Layer 9 of a small transformer language model trained on English Wikipedia (16 layers, counted from 0, width 64). Numbers have three digits each and are written without spaces.
A neuron's activation on a vector x is SiLU(gate . x) times (in . x), where the dot is the dot product.
The model reads these tokens: "he" "ll" "ast" "on" ";" " N" "orm" "ant" "on" ";" " S" "in" "f" "in" "." "\n\n" "D" "er" "b" "y" "sh" "ire" " D" "al" "es" "\n\n" "A" "m" "ber" " V" "al" "ley"

The vector x that enters this layer's MLP at each token. A number n stands for (n - 500) times 0.0084.
0 "he": 560448498571556571505637374298432674408516542474627689583570553425710450796251398355366580511442603314565642723413340274592486483737866540605628499548408362586551546200384520831649429306689280
1 "ll": 528448607529599543427494388421375571590471519548572444674606544453711648967183437335322573643455552460574619777320391263411588582515677446436488539646341445599427683473300469782656449238603437
2 "ast": 750560669422518449528517222439419727346585915349533557416469461328517649927533595584627555304568484525389555584669556615396385483648570673467503367724583471438628492327390594421639607230620620
3 "on": 659185617595703428482577545434587515459692542312471569413579476506531532892139653305587310339419584547769786567437488651175474664503533647382498458386548491572755463336293588624547613300345557
4 ";": 617487372583361481641505379581685611540439604851493445446391339242538400760451430318650636472497620568512614428796411796490333437682302631381535306600448574621767504427230351692547570329563565
5 " N": 629569495415570541477934319356558505462501577502515360418546679355581457584438476509691501700608349355630394543350503597559344553531538642326528461453586461462624396447579697463424648252353736
6 "orm": 598647684436582561491646363497359368191105697466402542552412712515771399734426481638660573402449537326380555614504648543664470542710374466574300651430766367707358455480511615637755484528686724
7 "ant": 497662665102472367468482208558333727477456974498394511410515648404535364746307678568519690479515406444403355538549669510486532394667620793441510343413644397510477322381507795456632534638611551
8 "on": 570537596621246306564541357280548564627678769699398462368382411317422547724268628469520311554550702647611684555807424537248459575721308684532663485435526552569424577449239763704660713420480570
9 ";": 705366441611600550594564548786580530554522592786482605630443377307591539707394434256691612486527613489556565423423530798355338259750370773420609442585554604572948602437413354679443614548571605
10 " S": 573543602535551480527943492326547388615448633558634296432517609299583522501612318230405352732631516403543532511437488510628404487436453443394368475500505326621506437458438480588569490282490568
11 "in": 277490631239339627550558502291705500461406531213587397401467469414326346662428324336472428340544658583556261705565704479507662814691278518486434413144432391614540319802397506469520408274426586
12 "f": 452229212461624583647521416511350572510362635439552531670485390356477412760486290458833176204484421494577578696098618514285507471551557693476525421492412369405301206471549515631640787571695793
13 "in": 301339550491349519328673399418599536520561432381468660489522368342419594806410439421464283577250578720919173594697457733538667580752420698434520514414327556511262313671385532714549764415427381
14 ".": 628507473481753731520195514539585525481452658835527382608449424369514301631334487462476412634579471447529614506588450855364529557602623626378719742440284421461674504338271541848604351451664529
15 "\n\n": 402580339625621427520213478350617527391644320497531317571477584387455130424132502324612766390699295388690603557421564560639365467470514700512385409350347655473440504634362571639530167122390505
16 "D": 539548343586536567506891496309517644688441557440609207355319512331521492484412404416605550734670322539387383611421633672573160710445516613436393548434500531504578544473551604520494629478422754
17 "er": 415669381405596427503441494484763360379460519269613473495232545451832293701457266647456450643505577362447586711296744808539621652486459417710618770356666456280426265488315778523613644510548708
18 "b": 284620569294421638257485536427289794430289516326546499657391437407755242721717479279579386502744433452414404637281742458184109384502473559674509433711564347472307709438392559581448673491581723
19 "y": 559518402482690321576542651603435582621556525244429665531519397466380508938464609233318410632635508574252472738717526536452581508520603678557502274561429545713263499420510568681513409438280866
20 "sh": 408582366157679560655543365353521449566438831324584724728618415388582527785392554489478576383560296475306342721681512365674732356455529541409271360649239575472558348426551696621624664453582820
21 "ire": 690628617591474502583559277424619524601537730421420668701688366333543478872232542525164590432360495418708534715517546576510621374547636692424512373476427486645398403489376433711633775499560548
22 " D": 693587464528510446368854490405579638828432535440589416330340478310594560656429430245554593554531327576416614573372564712577231721542556471496446452413320452426567429515535651510642770169566684
23 "al": 567466462552552598436656382536770355283493525282615520660284512342574317744316568630517526641615677538313478598390705299653706648528507344708486707223283472302597297602494655334583728352707729
24 "es": 500589528438399461366493566586757548278609635521601434604558375364669586858255617302388345656664569469378747635468774226359611642570638492627626446287649469556539566380368544501673680611610851
25 "\n\n": 380558324621615448526214515379645540432668346478533340558453568409445106457064494321605778340680300373718582502370570514621364435438531703506401402369356626540425501649367567620568215122410461
26 "A": 574574259861638376658871593349533594404414646445656510369448516402301450529464393406503467751843460540291230545515499563601320400577547809659550281387540412552611625559485374441475583416432594
27 "m": 392666358473475554526713600235459306284409421619643555438394428594647119645579507667566419532511495545456436689453640395652780453572581728710287483402665527222603313636574756399636300070468707
28 "ber": 575457422527455304665554396425519295557513586506435543562624590605654360900587541615491589643455585461697279657405740796268351520432292569749430561464802457542540711620319669302582454599806626
29 " V": 315408429360493520399800476607297582378492716523535230382509606514888515674391358257707442481601403633504675524486756596386426495536480403484446416533524305721393256431560724458609521391461581
30 "al": 252351610499424381372579343590572468494527454204599646501360551446540491755432535326574663546729686625531138555679654386554599685650271400839428810306746631562343542449610525413637434573709768
31 "ley": 657614771293270312382411259503514689614367688504434591472595421306322592851268642480485468552547531398352495591640773543459667500608443602574502287547550327671498248395441562349600707466497640

Each question shows the input weights of one neuron of the MLP. A number n stands for (n - 500) times 0.0012.

n77 gate: 550481511365591463323348642411572708463602453474393653710669335415309693432434530633311199518506455576259594379445483373403549476594605545453419363668314503588487371455594340558390673679534488
n77 in: 450434326679769696641405458402512478790667525396626491508510564492601290464573256510387434384416623573349416512542522431654631574423578631364521447378513355574529601616306646429443473674534485
On which token does it fire most, and how strongly? 20 "sh", at about 2.1

n301 gate: 728574342496467284425497657612204451583691423470386542574534131486563594582466619696215511545264365341446668642535477470606439525492595394402428292460410509736367243568393594479488398384617508
n301 in: 607691398426596432609690450531397507382391511710697493375526531423345326485492450643683495596469437645488282564392345590852635319541630482547581492731421476550370565518679525500385726441598466
On which token does it fire most? 20 "sh"

n70 gate: 629516641505458469598392440414341438501403366528375812385336472562325417326513692495439459477236457691611547360759298614339583431525728502357793532606343602368426502491266410609383407437325545
n70 in: 282461145577436464306573378484388449610422467527471561491583685384579536607305505629375626676324378409449430372666469469549384432453453585393505581725453468356388428473573566405596612496552331
On which token does it fire most? 13 "in"

n245 gate: 529375520543544391611432595607513375528650380449430453599445514449695489417814298656555544575449412542346673478227538244450756699612474525473602401448445399456445669487658396322528798434395537
n245 in: 317528539594689601398487535498420407570681602433437663477646415600319474539468539539525534148598651623481452401514322539436479336475300555607543610426651583396638358486403578510492373672610574
On which two tokens does it fire most, strongest first? 12 "f", 16 "D"

n124 gate: 404623512592383421419427586528623624389616474419370506259531493687563821542389598487310576354614621642253647453555389390615633455654466467437499576511490386343365397497478426461430544576497215
n124 in: 461458329419426563728602310492643355375444323579514602506396557392555319483516423697552375492569482391604524574380576550324443338339495323466486408566497505564503533483701463477664479614576414
On which token does it fire most? 22 " D"

n316 gate: 561259552531554379410340556405371457476290501478322447367502535469413579549549469708583583682477462566458621631509628209422625632602449523284647526478503654638445480414302443362310715633257508
n316 in: 449489443498406280562741454312401392503584655559344498656463492630550686572572492341381504638322517532668458485384497499438661767692540549448583812325578568530434407661412410495453421596632448
On which token does it fire most? 8 "on"

n157 gate: 558491475642526733530528408503436654481394509336661534522369512702420733306633354426411590374555399393551682677380551373439453630602428362472363487451473744127529554423426386485586689527404703
n157 in: 315345519267327608678420434388486393462581545420414598703646351553616356708593506548584526476419457693432439325514634534371456686424689558620454621638390367534558456596588629469517419524368384
On which token does it fire most? 12 "f"

n176 gate: 454602716443651456610427706681442597380421480561398594119467426627459641437592332642415498238434550279238601499306465393483721544429539609272613698574508559497574532310280476511321556515439301
n176 in: 471463478654670611381515581602733526540510638594526377411363550695320635300712588605459414383261339294461500707509437311645636499411538723468480627601544574522572591540576502377485486338303344
On which token does it fire most? 18 "b"

n195 gate: 287642345519492376540468628553496767410340411617492640635510564478395457572458431441461404478253254477377327363597298384699550532380736549301754403522640479306371616666451465546468345500408243
n195 in: 369441597637440507487487470546636365459543611645506616551210421292481580532471398657641485411462631424467537507398568563593666385420472409588277577261499701397547520486534463314555574439330760
On which token does it fire most, and how strongly? 18 "b", at about 0.46

n65 gate: 433534509602567327550384599375414484475259681583576539514476598684575537453573431760542269379463574424285627624311489538512654636436269556408583699570687410468427408473510441409201528437422472
n65 in: 516485497471470617469430492527515371515474424564393523570337538405514596587443356362428412484570790349541644530478615452413456678408574443406523410659417668498517422455583484352607502402726723
Its three highest activations, in order, are on tokens 17 "er", 12 "f", 6 "orm"

n134 gate: 358435660302396377392659469427466443419611407598873621557465549483517579605583360612592437462634384633532632586488531566529437471393403345398728272465328559417528476455381448428655553630415666
n134 in: 617301542530367468490486489643458492402430502568516678503466388500520517555479332424504581579621404609336476467471674440403376575479191599426733338405357432424566478320292630466672534550362534
On which token does it fire most? 24 "es"

n138 gate: 520434462651588422434441257398518599483462582453512404488483449596508464359614367643448715540438438474455920481515416669640586501578566486411444625488386261437542537431744415506430585432607509
n138 in: 383444422513554545686456638480380569330296625542572519350463528392575491330402515657612688452634356552521517415622474678513720384477469419413728529561559536642542642448340522533686629630426609
On which two tokens does it fire most, strongest first? 14 ".", 6 "orm"

n41 gate: 526658530428391319522565464358517385402690408466427538542336330432389412409645407645415225511435453587531523465607562568473535478223566370521712500399300618302374573512473207458568551435540404
n41 in: 500589483585642540533601641528625518467399685452752584558459676460438466395585586403559514358352618447367576442636471555447385472793528489461511506567264480438385482446502508435508506557401633
On which token does it fire most, and how strongly? 28 "ber", at about 0.56

n44 gate: 548538406628636459199363644341457504518411475668549486409542282470453467533736587668422415288387739407416663642578625417546541603491483548376416393495358456470410608332574384285421514586574587
n44 in: 415488611473473314551600463499539378693483570572429409512336760429469544398592565602555592686388646323614365646503668715400672484292565596646457547556572632666411543531580505522482469494425451
On which token does it fire most? 0 "he"

n166 gate: 388506573426305638660504477495340582552625462427560305448535619476544615256715479507408497496612337460444554397230557642332609582427616271520410598377462351816546531433467571485375623704479636
n166 in: 629362545505521456596437400733343573519449417292620522484611472399552430388393734520602736548641458546484665660466511369489579540478541627410337539449657741786337443459514623640472376596660546
On which token does it fire most? 29 " V"

n118 gate: 570686404713555487593393532509318549287517302519535592563248718482522594725408439530354439426375490310511368443546556391415451563413462192481620526437438493384279350448693471330480498594453532
n118 in: 470770425506531531528517551358285482473430469566275536585434548478449405788471455339614439659537618475410397331457466558460718596463585493460419337462544304537487551728535514408464392400573384
On which token does it fire most? 6 "orm"

n150 gate: 606426461530611473563324424706548390570413578417415358449456575448499517210448430694523431598267628507689496405682284504591616506673494297657510342561580478566580407509543511645444630695405397
n150 in: 326738282385378443527388449356503479486527445467679424580373560539442356397564256596488357484548545508543563545547616467505448414438571697385312536721412418556464652734697522459450439581435241
On which token does it fire most? 3 "on"

n158 gate: 553654604384398521561412437645564441530694512412420330393646446665449417612637571361665523539452553728285726479349640264618612507467474505284632518803408545443531479558451504354332323544432436
n158 in: 528580513547435477519352412376478584456332557373703490350617468829449549515455510420598505514527233394698559575338541521490524720325470609426481804483548632409288474596646535515598393416594665
Its three highest activations, in order, are on tokens 9 ";", 4 ";", 8 "on"

n174 gate: 366524566433362341645353423455569608458544375356478548389406636593601723594409520594371517487368511440371469539660504638153413606402466520559604325341526581495367381636491541297686566406617363
n174 in: 576509449280721512514314521342812435404446556713664567485532379457415482580574430534469634504486428457582473723552503625459279433493506623468658588551648558518506493615446625535451497294465600
Its three highest activations, in order, are on tokens 28 "ber", 17 "er", 2 "ast"

n75 gate: 498619579433302471427618581430449718501829468482511547367358739493334459517402376496541447554500327424533716526482433567272393501633358459231617421395528629399633462494462448539571387697578448
n75 in: 080529360551539410629543415422651406569402551421430606626555155417447642359505574393568417647570519495460384398556331517570520648558495561655514568726671372453428611552512490504380636426581456
On which token does it fire most? 8 "on"

n12 gate: 545853535472488095543557500457542689388441600338627338495481855576420511371605305588512408305456264592429493272317336629511474478638345282299570319399561369592451499625488508585465557629542696
n12 in: 402448621480353349546591819486464528515517483467495496408332620299607554610450480251484485548426630507351568602408651612406599482585362254459499526671508377279395389513390600297567378430723381
On which token does it fire most, and how strongly? 29 " V", at about 2.7

n293 gate: 380570769500476512498610448568464375529702613510638587446439587371621676574336515439469611489384510687365842517681402537441538432741496467345715218455720541257671300507292555601571419612409417
n293 in: 629573583619502400319383801626456577387633464571432426477426655489328656520256505406664513518414598455202533574507600313382530350572379308511426586379529543527640462541496441504611282457381500
On which token does it fire most? 24 "es"

n154 gate: 468547533652399502299527358660421710596723486447536601447556400498512523521471627610404638482658643570160582489414620393361435476437481430502593676570642539393423619385384578486668636578477393
n154 in: 693432651551456374520551448373373568406524511563424444563484411651491625539615650412313427556568492384305547287345570400469539553516467554602355589349517595502338563572468627536671729380580358
On which two tokens does it fire most, strongest first? 24 "es", 8 "on"

n230 gate: 369539350519447434485489558327384638499470469729194393397518658696579725314443367524485666738210547519512625409402497194494702506393570633631409453463525419592339469589414512570485543806310512
n230 in: 611318302279375651240634556482579403553418503421392396596303397769473633549500658570522556561582675472418552364399494345485310266691386631635505443539367174585806537459319492546564423550626443
On which token does it fire most? 15 "\n\n"

n79 gate: 438487574410471209377549543699471483535525296476519637564548367585548651679586708468439731349368409461439558518619556337430401451373453445564567225615345602646493534393542424547611335484259603
n79 in: 493493389623373685583718468471498512464354277442494494581544664604372433672547561538326522311376495506556527597488546677542475638528362773472602546529316599350332582615488363657451535546442570
On which token does it fire most? 19 "y"

n222 gate: 551611349604647165633412431595395413524563430382385462618603769751261397525364584534354643472585629422478517186545569437386314462576611524351645653461594549561430244352521397434496449647544490
n222 in: 565661541480477486526466690453332629545481703403438641521426611429328350452499434426770550360495455456410545348544506493478538359398290495595314604599396438651510443661743563527430309448325447
On which token does it fire most, and how strongly? 25 "\n\n", at about 1.9

n253 gate: 362506439537434508353264428563595554628543467563537406480401583852413522469578568474425521520280666398683583410538472319447320506513512421332310465488298412420254389486550465472447633277515605
n253 in: 432503335492686505417549539359514595582684451642312506488625540533544431373400230457251627486267367379586455566440594642536564446360683329543445512341584366411523406574545280509479435607389608
Its three highest activations, in order, are on tokens 25 "\n\n", 2 "ast", 15 "\n\n"

n90 gate: 658622455280321489532395578747861478549625469463408301494457541487553404478538436713579367421682578522614685676400338538509475450445572577274736567469571497668587599475494368505436455712515426
n90 in: 303507533451394610408642623417518562518328489486457484305478728380590337552596496406645452507536338703397531337359285503537485655590463486604394367716591426581623406712432493576682589313700371
On which two tokens does it fire most, strongest first? 4 ";", 19 "y"

n162 gate: 538336494279473559629571355585476657352677387451816448371417672610525762424581799693585433478342379585543456593589452626527637427652572590271399418528302513475534379729694554380747441389489528
n162 in: 701626736501597349292475122546658629431424501601622458412498443463559427532556615501519370623715480306466430620582555501381479430389491520602661525638507478467561604406647646413656530476436498
Its three highest activations, in order, are on tokens 2 "ast", 7 "ant", 5 " N"

n43 gate: 618552646362500520318559734449406557495674410559513504411412780361607527557573595524333508521602414602313552517544326313583619472625546536473534638678671677361111434345513444500374511602326379
n43 in: 384549314312561432406560576630457744358323612466336510371340566591550581489455487404346718576453377465593601524425832430529153580353697392511457526275249467489591346550540383625715565529485417
Its three highest activations, in order, are on tokens 7 "ant", 18 "b", 0 "he"

n1 gate: 571377721361372475510170738428547498406645414499555512596449457568634477335533366827728608574512436205403563688608580519448604544550529479437544488453660581375463524652547319486371153652357297
n1 in: 389372249464533483686314380616554344500582505491585419765486609382432566493598303538465439540509462464704667564712419339561389625351471500395455580469594547680667243427512627563521613646460526
On which token does it fire most? 18 "b"

n270 gate: 505597556389518218433534647417348318386562340238279708639448454410513485434390615490368383374535564647597596415504322402532616612346669293604587465498559430421441383566602528580408555396275397
n270 in: 642517408621560517519497484625627538394453544310646592445366479567314497525646488547507435401568540477355460660384597638456632486499638588494664429590466703402406577478491158555523483551440592
On which two tokens does it fire most, strongest first? 19 "y", 29 " V"

n234 gate: 624456408675485441559491502460272572619739425427532531471607558548647664631548546423397744693377290583404509490402472614285394581434483477459524325624528420343588574494444554517446627515513635
n234 in: 615534590474432420651612277503439606309613593534512395407540658450582410510493620579264380417703285471699611565530488611641442565493436552365412517541525317589590476537544392403485580380580543
On which token does it fire most, and how strongly? 2 "ast", at about 4.9

n51 gate: 397421475760615386426106382757650476288464406472623456479329383483453646486550425562457288406316367436186396488384403192594461614590386312565416481686547425282631339387738674411446553520495592
n51 in: 379406404378497235512370571662493404561476488488743540421543528510601496624452602418612601339649405547319578594463376163462523631648647581603638299358629494521570561253428474340592470262440530
Its three highest activations, in order, are on tokens 23 "al", 24 "es", 30 "al"

n104 gate: 279713383321623398349282529499521607364331496352480718778358472512481655599734574529287391188424540690468604313496410339546545409528493287288527331638475305380554519400274483414353456472561469
n104 in: 423657399501470470432583559458485479700581472500434554512493486423547587629444574280481633305485363388305457418528459494445690603460646432793523592397431368525635399592451507673856503439485339
On which token does it fire most? 20 "sh"

n27 gate: 609536475432257488503500335674494560531490500519378438384383456638687718639538557510623519489197520474531433480457416494738486204528413410541486468465469451463483363595548459432413739417790481
n27 in: 604519464475405365562601518445329561646437496609574338520718235504363517513569698437403415532304464277530570560409592592538620405467614444450602487339553679541467651313518515558754607384532715
On which two tokens does it fire most, strongest first? 31 "ley", 21 "ire"

n167 gate: 581467367442449494796443446457559561705489294567386524592246652604607596366502460516353594456707446611534512222520645397551514749570550551515422449592474481282635364712498658459574402439532256
n167 in: 532487531586673536618473428499485537762284611310520383463485769534685405385555554543262677319509506463621411503505656505431607586457442568642597549365597557565400668436248795358690459428379512
On which two tokens does it fire most, strongest first? 25 "\n\n", 15 "\n\n"

n265 gate: 690447675563461366678672666697518672372529477440468510509445610628396550619624533400365664337457358466225479388617439419423691362540635598199808686334631464713601437492641399588496452508546279
n265 in: 535284583373547634402389463557497570413466362585611726679537555542382367523341493432464493498568449360581366354514546517457437615452542506738585189505417500609505458402529538510837336484504359
On which two tokens does it fire most, strongest first? 0 "he", 7 "ant"

n187 gate: 676607608395410419507341471655452312602672647456596212708557581549710565384587353580523537489428562365539788629327294502305373342568388609322503227448344504344601382799461321541400483793447441
n187 in: 355493450505570597412598581662460360552497573538453699451445324559366432566523384526569304368433557320285547619739728332476577418215392467629396436222545554309382590528631506348687532450612655
On which token does it fire most, and how strongly? 12 "f", at about 1.7

n208 gate: 581322510529425567648511463637480345463513394277785509423423667401764479439706539620336243553540272604527322372269440439581687494554449465401531417380264448299394251562336586353356445656322552
n208 in: 628474466525460358536596409484261378597565822331344463661601538728372428489336548362489389564690516584402550465608555531511519521334400505474561456620520519503490523725413371741498952530490513
On which two tokens does it fire most, strongest first? 12 "f", 13 "in"